Layer 7 of a small transformer language model trained on English Wikipedia (15 layers, counted from 0, width 96).
A neuron's activation on a vector x is GELU(gate . x) times (in . x), where the dot is the dot product.

Input weights of the MLP neurons that the questions are about. A number n stands for (n - 128) times 0.0075.
n26 gate: 108, 126, 192, 159, 95, 80, 138, 125, 139, 150, 199, 152, 94, 159, 49, 169, 111, 92, 100, 129, 59, 148, 146, 140, 110, 156, 136, 123, 45, 77, 133, 132, 100, 140, 194, 84, 153, 104, 131, 127, 177, 158, 143, 112, 148, 146, 139, 59, 37, 87, 88, 152, 115, 111, 206, 112, 111, 184, 110, 152, 195, 72, 128, 83, 129, 102, 148, 180, 101, 179, 113, 150, 148, 125, 89, 80, 124, 138, 115, 124, 103, 99, 144, 163, 155, 95, 156, 87, 161, 129, 113, 96, 162, 59, 73, 122
n32 gate: 85, 140, 152, 174, 120, 111, 98, 154, 113, 106, 112, 141, 204, 199, 149, 137, 173, 129, 179, 69, 171, 136, 162, 157, 59, 143, 120, 116, 91, 118, 172, 190, 78, 100, 111, 98, 136, 133, 135, 158, 194, 120, 121, 117, 50, 141, 51, 176, 76, 139, 141, 127, 173, 96, 148, 60, 217, 164, 112, 130, 197, 193, 149, 126, 97, 136, 81, 92, 163, 153, 167, 62, 112, 135, 163, 49, 168, 117, 129, 137, 155, 95, 130, 146, 152, 168, 151, 164, 124, 140, 61, 56, 177, 140, 153, 100
n55 gate: 148, 94, 169, 123, 104, 73, 167, 60, 144, 81, 123, 210, 204, 146, 174, 173, 148, 77, 156, 122, 137, 175, 131, 92, 106, 151, 141, 96, 132, 116, 117, 133, 109, 118, 172, 101, 54, 112, 144, 100, 143, 136, 171, 100, 128, 137, 139, 158, 120, 115, 128, 147, 160, 84, 162, 136, 161, 78, 186, 92, 109, 153, 150, 155, 190, 136, 227, 176, 196, 211, 164, 148, 108, 122, 132, 159, 127, 83, 122, 154, 141, 128, 166, 163, 114, 177, 140, 75, 145, 99, 146, 189, 118, 142, 92, 137
n102 gate: 64, 140, 177, 145, 163, 100, 136, 166, 229, 146, 150, 117, 106, 179, 216, 170, 172, 106, 127, 118, 42, 138, 150, 119, 151, 139, 96, 115, 169, 201, 115, 115, 72, 115, 105, 144, 224, 119, 175, 162, 135, 109, 107, 67, 113, 58, 71, 117, 135, 82, 130, 81, 160, 126, 202, 126, 154, 127, 158, 207, 155, 106, 156, 141, 133, 143, 165, 123, 120, 106, 121, 70, 103, 135, 68, 97, 108, 145, 155, 42, 196, 85, 126, 142, 144, 199, 167, 92, 116, 179, 142, 133, 138, 138, 162, 140
n160 gate: 167, 157, 152, 160, 112, 137, 159, 188, 147, 116, 142, 130, 147, 156, 87, 155, 121, 161, 163, 147, 108, 80, 158, 139, 63, 168, 124, 146, 127, 136, 63, 67, 145, 145, 89, 137, 124, 163, 138, 129, 114, 194, 90, 98, 68, 129, 119, 93, 113, 157, 169, 62, 91, 109, 166, 103, 121, 49, 138, 111, 121, 50, 124, 158, 106, 160, 131, 104, 170, 148, 113, 144, 161, 221, 140, 108, 130, 89, 106, 50, 106, 130, 103, 81, 157, 123, 120, 149, 182, 93, 83, 192, 116, 145, 124, 151
n174 gate: 65, 83, 104, 119, 56, 148, 109, 151, 160, 109, 141, 138, 134, 121, 124, 122, 160, 154, 133, 128, 82, 66, 148, 140, 217, 52, 130, 153, 112, 136, 134, 210, 74, 89, 195, 78, 117, 112, 112, 90, 136, 130, 247, 127, 89, 120, 118, 116, 176, 112, 78, 63, 73, 172, 124, 128, 103, 78, 143, 148, 153, 157, 141, 189, 209, 147, 140, 129, 134, 146, 160, 70, 111, 157, 96, 39, 129, 134, 122, 177, 82, 158, 146, 142, 113, 114, 226, 188, 99, 58, 158, 137, 149, 177, 136, 115
n26 in: 160, 153, 67, 122, 109, 136, 70, 106, 83, 183, 10, 126, 97, 101, 57, 101, 109, 138, 128, 127, 172, 106, 92, 100, 110, 128, 192, 139, 124, 57, 222, 108, 140, 138, 13, 161, 145, 135, 232, 128, 76, 121, 100, 138, 113, 52, 129, 49, 176, 148, 173, 153, 132, 126, 114, 128, 85, 98, 187, 128, 111, 95, 129, 163, 143, 178, 78, 137, 119, 122, 124, 162, 136, 162, 143, 62, 167, 90, 125, 106, 66, 69, 153, 83, 153, 123, 147, 153, 89, 154, 169, 151, 113, 118, 202, 98
n32 in: 130, 129, 204, 151, 134, 70, 118, 85, 106, 72, 125, 140, 169, 179, 114, 148, 144, 94, 194, 152, 175, 176, 166, 157, 148, 136, 127, 56, 64, 68, 143, 167, 168, 129, 128, 180, 152, 112, 122, 111, 139, 89, 151, 125, 139, 49, 141, 150, 122, 128, 177, 138, 124, 146, 173, 113, 188, 130, 98, 156, 220, 98, 101, 182, 76, 105, 168, 136, 128, 126, 140, 79, 118, 182, 137, 40, 104, 45, 97, 144, 184, 138, 136, 139, 176, 170, 146, 141, 184, 128, 86, 90, 129, 175, 153, 212
n55 in: 109, 146, 106, 208, 61, 113, 124, 144, 115, 60, 132, 102, 80, 193, 91, 107, 115, 101, 138, 74, 139, 84, 138, 169, 70, 110, 162, 125, 127, 146, 114, 201, 106, 114, 125, 136, 108, 83, 136, 223, 91, 99, 111, 149, 101, 204, 81, 194, 98, 152, 232, 149, 172, 144, 136, 72, 182, 153, 82, 162, 216, 187, 64, 120, 152, 63, 120, 118, 121, 73, 71, 113, 99, 81, 157, 122, 237, 111, 140, 111, 90, 92, 159, 87, 146, 162, 124, 142, 94, 122, 78, 67, 81, 6, 81, 191
n102 in: 144, 96, 174, 90, 199, 41, 106, 179, 145, 105, 157, 130, 164, 172, 116, 98, 104, 156, 158, 98, 65, 107, 168, 106, 97, 135, 163, 91, 99, 155, 180, 118, 155, 185, 63, 141, 113, 68, 190, 140, 155, 189, 54, 51, 107, 173, 126, 138, 130, 101, 159, 195, 109, 100, 123, 145, 145, 124, 144, 148, 113, 146, 150, 128, 144, 167, 158, 136, 140, 146, 154, 65, 95, 110, 168, 104, 195, 108, 128, 58, 60, 90, 162, 128, 72, 220, 151, 118, 179, 138, 60, 105, 144, 146, 176, 53
n160 in: 184, 78, 112, 115, 57, 108, 108, 122, 58, 111, 107, 189, 94, 140, 174, 40, 128, 206, 203, 122, 128, 128, 162, 147, 172, 85, 93, 175, 136, 88, 175, 122, 170, 188, 132, 110, 108, 139, 96, 157, 146, 120, 107, 157, 142, 126, 134, 39, 147, 160, 180, 109, 120, 143, 161, 143, 140, 165, 199, 108, 130, 109, 181, 178, 116, 111, 111, 38, 68, 85, 117, 162, 130, 147, 130, 124, 148, 161, 116, 130, 191, 223, 91, 170, 196, 176, 85, 77, 117, 130, 146, 163, 194, 143, 32, 138
n174 in: 130, 42, 178, 140, 100, 89, 129, 163, 190, 158, 77, 105, 184, 158, 150, 109, 161, 147, 157, 131, 77, 94, 128, 169, 143, 126, 145, 159, 104, 206, 165, 47, 96, 156, 167, 195, 93, 107, 135, 160, 143, 176, 95, 140, 88, 116, 140, 190, 143, 157, 152, 159, 128, 138, 50, 105, 106, 118, 124, 52, 123, 132, 162, 129, 84, 139, 66, 167, 108, 140, 136, 131, 75, 151, 131, 157, 165, 86, 175, 147, 118, 106, 231, 158, 135, 161, 159, 81, 167, 134, 157, 126, 60, 156, 121, 162

Each question shows a token from some text and the vector x that enters the MLP there. A number n stands for (n - 128) times 0.021.

".": 114, 175, 146, 111, 131, 131, 146, 136, 105, 82, 110, 70, 96, 140, 91, 125, 148, 106, 109, 138, 139, 89, 138, 108, 116, 88, 154, 163, 113, 150, 135, 138, 157, 134, 125, 178, 147, 155, 95, 121, 139, 121, 124, 112, 113, 133, 128, 164, 137, 144, 145, 128, 112, 152, 114, 152, 146, 142, 143, 97, 159, 131, 99, 129, 119, 124, 131, 130, 147, 149, 147, 130, 136, 126, 155, 154, 128, 164, 103, 153, 104, 99, 123, 144, 97, 107, 100, 109, 40, 115, 107, 118, 123, 141, 125, 100
Which neuron lights up most? n160

"=": 64, 125, 181, 122, 168, 109, 93, 166, 149, 134, 126, 93, 55, 138, 117, 124, 153, 141, 72, 140, 81, 118, 128, 115, 105, 137, 108, 132, 124, 158, 151, 125, 143, 176, 122, 141, 151, 135, 94, 131, 175, 130, 116, 116, 154, 130, 155, 174, 155, 115, 147, 132, 137, 120, 154, 182, 150, 118, 125, 120, 125, 105, 48, 135, 118, 117, 153, 118, 78, 160, 199, 161, 91, 140, 133, 173, 128, 146, 142, 104, 95, 96, 168, 108, 159, 124, 133, 70, 87, 131, 100, 84, 141, 94, 119, 97
Which neuron fires most, and how strongly? n102, at about 10

" with": 82, 109, 127, 134, 113, 150, 100, 109, 112, 128, 106, 112, 104, 148, 117, 112, 117, 135, 107, 129, 113, 145, 132, 124, 104, 106, 86, 188, 156, 170, 128, 143, 165, 140, 146, 114, 145, 125, 108, 101, 116, 129, 104, 149, 99, 143, 144, 129, 152, 150, 162, 134, 87, 129, 113, 137, 169, 88, 117, 124, 140, 134, 96, 116, 126, 88, 149, 145, 136, 149, 152, 175, 131, 167, 171, 188, 81, 160, 152, 144, 103, 104, 151, 118, 147, 144, 152, 137, 57, 129, 95, 103, 150, 133, 149, 87
Which neuron lights up most? n32

"li": 88, 190, 128, 100, 65, 118, 106, 148, 145, 173, 124, 166, 87, 138, 56, 125, 121, 125, 125, 161, 131, 141, 85, 157, 186, 94, 96, 132, 97, 102, 180, 143, 125, 112, 183, 145, 122, 139, 119, 93, 138, 131, 130, 108, 152, 108, 149, 125, 146, 154, 118, 103, 130, 98, 156, 122, 122, 112, 86, 131, 146, 87, 83, 141, 182, 90, 143, 157, 133, 131, 168, 146, 76, 166, 131, 186, 111, 107, 152, 102, 153, 99, 177, 161, 139, 126, 117, 141, 87, 123, 112, 124, 136, 126, 110, 165
The three highest activations, in order: n26, n102, n174

"cal": 94, 127, 76, 112, 87, 141, 115, 153, 153, 171, 105, 135, 131, 159, 137, 130, 125, 156, 97, 139, 116, 150, 168, 115, 168, 116, 93, 126, 187, 109, 177, 123, 115, 130, 175, 156, 138, 162, 155, 140, 161, 117, 74, 128, 126, 118, 142, 148, 101, 160, 155, 130, 43, 108, 140, 98, 144, 100, 118, 115, 104, 105, 109, 164, 95, 131, 126, 166, 123, 106, 186, 134, 140, 170, 131, 192, 145, 141, 141, 115, 105, 112, 134, 100, 126, 110, 127, 140, 76, 119, 104, 77, 118, 136, 74, 109
The three highest activations, in order: n160, n174, n32

" 1899": 91, 169, 115, 125, 133, 96, 137, 126, 198, 129, 91, 93, 146, 123, 65, 180, 159, 138, 80, 86, 121, 137, 119, 95, 146, 135, 123, 158, 126, 145, 133, 126, 173, 142, 158, 133, 114, 88, 113, 115, 123, 162, 113, 145, 122, 109, 120, 155, 119, 110, 134, 167, 81, 114, 160, 120, 110, 67, 150, 93, 142, 127, 114, 131, 86, 144, 86, 127, 55, 94, 187, 201, 154, 143, 168, 178, 180, 154, 107, 148, 150, 116, 134, 89, 145, 126, 139, 141, 99, 147, 156, 106, 140, 97, 116, 97
Which two neurons fire most, strongest first? n26, n32

" di": 103, 159, 130, 115, 80, 114, 108, 86, 129, 151, 110, 98, 111, 185, 104, 67, 94, 143, 93, 100, 131, 138, 58, 136, 155, 127, 144, 103, 160, 93, 139, 136, 119, 120, 173, 127, 143, 124, 126, 129, 136, 109, 113, 166, 135, 150, 137, 172, 145, 116, 121, 123, 154, 122, 119, 177, 136, 104, 130, 104, 165, 83, 97, 130, 154, 113, 127, 169, 95, 120, 194, 190, 78, 142, 193, 181, 107, 133, 151, 100, 78, 130, 142, 156, 94, 118, 140, 154, 82, 147, 133, 134, 141, 114, 99, 143
The three highest activations, in order: n55, n26, n32

" required": 136, 145, 122, 101, 150, 148, 156, 86, 125, 136, 65, 79, 97, 150, 120, 125, 144, 116, 112, 54, 183, 153, 142, 140, 140, 110, 124, 174, 157, 144, 119, 120, 125, 144, 141, 112, 152, 146, 116, 97, 106, 141, 76, 134, 111, 134, 171, 139, 128, 93, 164, 157, 133, 167, 164, 124, 152, 95, 95, 161, 129, 137, 116, 159, 123, 104, 153, 166, 116, 119, 143, 112, 147, 184, 184, 169, 124, 163, 107, 126, 63, 127, 152, 99, 119, 116, 172, 151, 75, 98, 78, 97, 128, 94, 104, 83
Which neuron fires most, and how strongly? n174, at about 0.25

"vo": 159, 132, 137, 151, 114, 142, 84, 156, 172, 92, 72, 161, 123, 134, 107, 134, 118, 132, 153, 132, 96, 103, 154, 129, 172, 132, 92, 122, 119, 107, 136, 79, 114, 64, 161, 136, 140, 149, 119, 176, 175, 131, 111, 118, 134, 104, 182, 219, 111, 119, 137, 131, 172, 132, 106, 152, 110, 102, 143, 169, 167, 132, 133, 177, 131, 119, 159, 175, 70, 132, 162, 143, 106, 151, 125, 196, 116, 86, 137, 100, 147, 89, 209, 137, 131, 102, 113, 127, 104, 111, 166, 100, 133, 82, 158, 148
Which neuron fires most, and how strongly? n55, at about 2.5

"le": 133, 147, 136, 103, 100, 128, 141, 143, 155, 132, 44, 136, 92, 160, 126, 118, 100, 140, 126, 136, 115, 75, 126, 121, 175, 147, 90, 127, 164, 103, 178, 136, 131, 166, 162, 134, 156, 137, 128, 115, 164, 137, 135, 59, 136, 106, 154, 121, 107, 145, 179, 117, 158, 142, 143, 118, 142, 119, 113, 161, 116, 128, 117, 157, 137, 97, 132, 93, 97, 111, 151, 157, 126, 214, 153, 200, 150, 138, 164, 114, 141, 104, 154, 125, 120, 118, 164, 179, 80, 119, 106, 86, 102, 117, 143, 150
Which two neurons fire most, strongest first? n160, n174

"98": 63, 136, 110, 138, 102, 91, 139, 143, 175, 182, 73, 119, 117, 138, 68, 170, 146, 146, 102, 81, 149, 164, 146, 122, 136, 128, 86, 151, 146, 173, 130, 107, 143, 137, 159, 143, 143, 79, 163, 100, 133, 183, 113, 126, 125, 112, 126, 143, 144, 92, 165, 169, 72, 110, 149, 114, 106, 92, 169, 95, 139, 121, 89, 119, 109, 133, 88, 126, 78, 112, 197, 189, 166, 121, 149, 173, 163, 173, 85, 131, 138, 131, 128, 131, 156, 142, 156, 137, 97, 117, 130, 86, 154, 83, 112, 110
Which neuron lights up most? n26

"oti": 120, 141, 103, 118, 88, 149, 124, 91, 111, 138, 69, 170, 50, 144, 114, 115, 117, 137, 130, 101, 118, 73, 155, 105, 170, 126, 99, 143, 158, 62, 144, 131, 84, 113, 158, 158, 161, 150, 130, 126, 194, 116, 141, 98, 153, 109, 152, 114, 133, 132, 135, 131, 128, 118, 152, 129, 87, 124, 87, 105, 194, 121, 107, 126, 132, 131, 120, 148, 126, 89, 204, 181, 94, 182, 122, 207, 120, 137, 113, 96, 102, 111, 165, 84, 149, 93, 65, 149, 95, 117, 104, 131, 148, 141, 131, 130
Which neuron lights up most? n26

" determined": 145, 170, 101, 101, 143, 159, 157, 92, 133, 128, 27, 93, 88, 143, 139, 126, 149, 146, 147, 99, 185, 117, 151, 134, 109, 92, 99, 186, 160, 90, 88, 116, 142, 151, 151, 96, 142, 153, 117, 93, 114, 105, 84, 121, 114, 145, 167, 154, 103, 124, 145, 166, 131, 166, 158, 166, 163, 96, 103, 135, 180, 143, 125, 173, 128, 129, 131, 154, 96, 108, 141, 143, 114, 185, 168, 156, 94, 147, 144, 111, 105, 90, 154, 91, 124, 128, 135, 140, 76, 101, 96, 123, 103, 140, 116, 98
Which neuron lights up most? n174

" music": 104, 136, 125, 151, 105, 131, 136, 148, 147, 143, 112, 94, 118, 180, 114, 149, 133, 112, 68, 97, 117, 176, 129, 94, 144, 106, 94, 119, 152, 78, 144, 135, 122, 134, 157, 130, 151, 109, 158, 139, 132, 127, 82, 82, 113, 114, 129, 165, 111, 125, 139, 144, 81, 117, 116, 99, 123, 106, 123, 132, 70, 153, 130, 147, 139, 97, 126, 124, 77, 146, 167, 204, 125, 197, 136, 214, 126, 135, 115, 129, 45, 113, 144, 140, 110, 123, 95, 134, 79, 99, 127, 106, 156, 130, 105, 70
The three highest activations, in order: n32, n26, n160

"mi": 103, 124, 118, 131, 60, 84, 113, 147, 129, 159, 104, 129, 111, 191, 76, 118, 135, 160, 148, 128, 129, 119, 122, 118, 157, 104, 144, 133, 163, 100, 226, 96, 134, 105, 183, 151, 139, 119, 147, 89, 194, 111, 124, 91, 187, 100, 178, 143, 167, 126, 121, 102, 115, 119, 102, 171, 118, 147, 97, 128, 81, 163, 158, 138, 113, 134, 128, 171, 118, 137, 177, 137, 154, 128, 142, 165, 129, 141, 94, 104, 119, 122, 165, 151, 147, 118, 140, 134, 93, 166, 122, 106, 110, 142, 56, 143
Which neuron lights up most? n174

"se": 93, 127, 65, 122, 102, 118, 132, 97, 94, 130, 130, 154, 78, 152, 151, 170, 134, 135, 135, 163, 124, 143, 73, 116, 137, 95, 125, 130, 144, 121, 158, 125, 162, 111, 142, 146, 92, 155, 136, 124, 145, 121, 77, 79, 156, 133, 189, 168, 185, 149, 134, 155, 154, 88, 143, 119, 150, 126, 116, 141, 179, 129, 128, 148, 134, 115, 113, 159, 102, 160, 119, 150, 86, 148, 145, 143, 151, 107, 149, 94, 90, 68, 170, 161, 109, 128, 158, 152, 91, 107, 175, 77, 135, 161, 176, 171
Which two neurons fire most, strongest first? n55, n174

"i": 129, 139, 136, 163, 125, 112, 99, 157, 111, 161, 113, 164, 78, 167, 63, 138, 159, 157, 98, 124, 122, 114, 86, 125, 166, 131, 110, 150, 130, 64, 170, 107, 142, 127, 191, 121, 158, 172, 123, 144, 150, 116, 148, 135, 153, 108, 128, 140, 160, 132, 153, 142, 124, 126, 157, 101, 74, 112, 145, 116, 77, 117, 133, 149, 108, 119, 93, 122, 96, 118, 170, 179, 145, 164, 177, 192, 138, 137, 136, 123, 138, 158, 153, 126, 126, 111, 75, 141, 77, 109, 131, 100, 156, 96, 134, 153
Which neuron lights up most? n26

"cle": 120, 106, 104, 87, 118, 139, 122, 141, 131, 156, 60, 130, 85, 173, 150, 160, 86, 142, 116, 106, 132, 135, 125, 116, 180, 152, 91, 101, 171, 92, 132, 136, 143, 146, 168, 139, 163, 166, 128, 159, 196, 134, 90, 122, 114, 114, 149, 133, 110, 156, 141, 148, 106, 120, 143, 103, 149, 129, 118, 140, 133, 84, 129, 158, 127, 129, 128, 122, 88, 138, 191, 170, 154, 148, 133, 216, 153, 148, 144, 127, 124, 94, 161, 66, 112, 122, 142, 144, 81, 119, 122, 76, 113, 105, 105, 138
Which two neurons fire most, strongest first? n32, n26

"fe": 116, 154, 101, 123, 93, 98, 118, 145, 121, 142, 74, 128, 106, 174, 118, 129, 130, 153, 100, 86, 150, 142, 155, 129, 156, 162, 58, 132, 118, 72, 137, 107, 148, 142, 158, 100, 100, 115, 92, 101, 172, 119, 107, 114, 161, 77, 178, 167, 194, 148, 111, 124, 204, 133, 140, 174, 149, 116, 134, 167, 124, 150, 157, 124, 114, 111, 134, 152, 138, 99, 154, 164, 112, 150, 147, 195, 175, 102, 113, 101, 175, 85, 149, 141, 135, 110, 155, 150, 94, 147, 132, 80, 122, 144, 114, 121
Which neuron lights up most? n32

"63": 65, 157, 100, 161, 115, 117, 143, 123, 152, 181, 59, 117, 95, 140, 67, 172, 138, 161, 116, 102, 137, 133, 143, 112, 119, 126, 114, 108, 152, 172, 144, 122, 152, 124, 180, 146, 157, 94, 138, 114, 160, 180, 122, 114, 112, 114, 141, 138, 118, 109, 142, 160, 111, 118, 143, 129, 106, 103, 133, 118, 117, 124, 95, 129, 81, 109, 109, 119, 68, 100, 204, 204, 172, 129, 157, 185, 189, 146, 82, 121, 135, 118, 111, 112, 132, 143, 126, 108, 96, 106, 113, 77, 150, 119, 91, 138
Which neuron lights up most? n26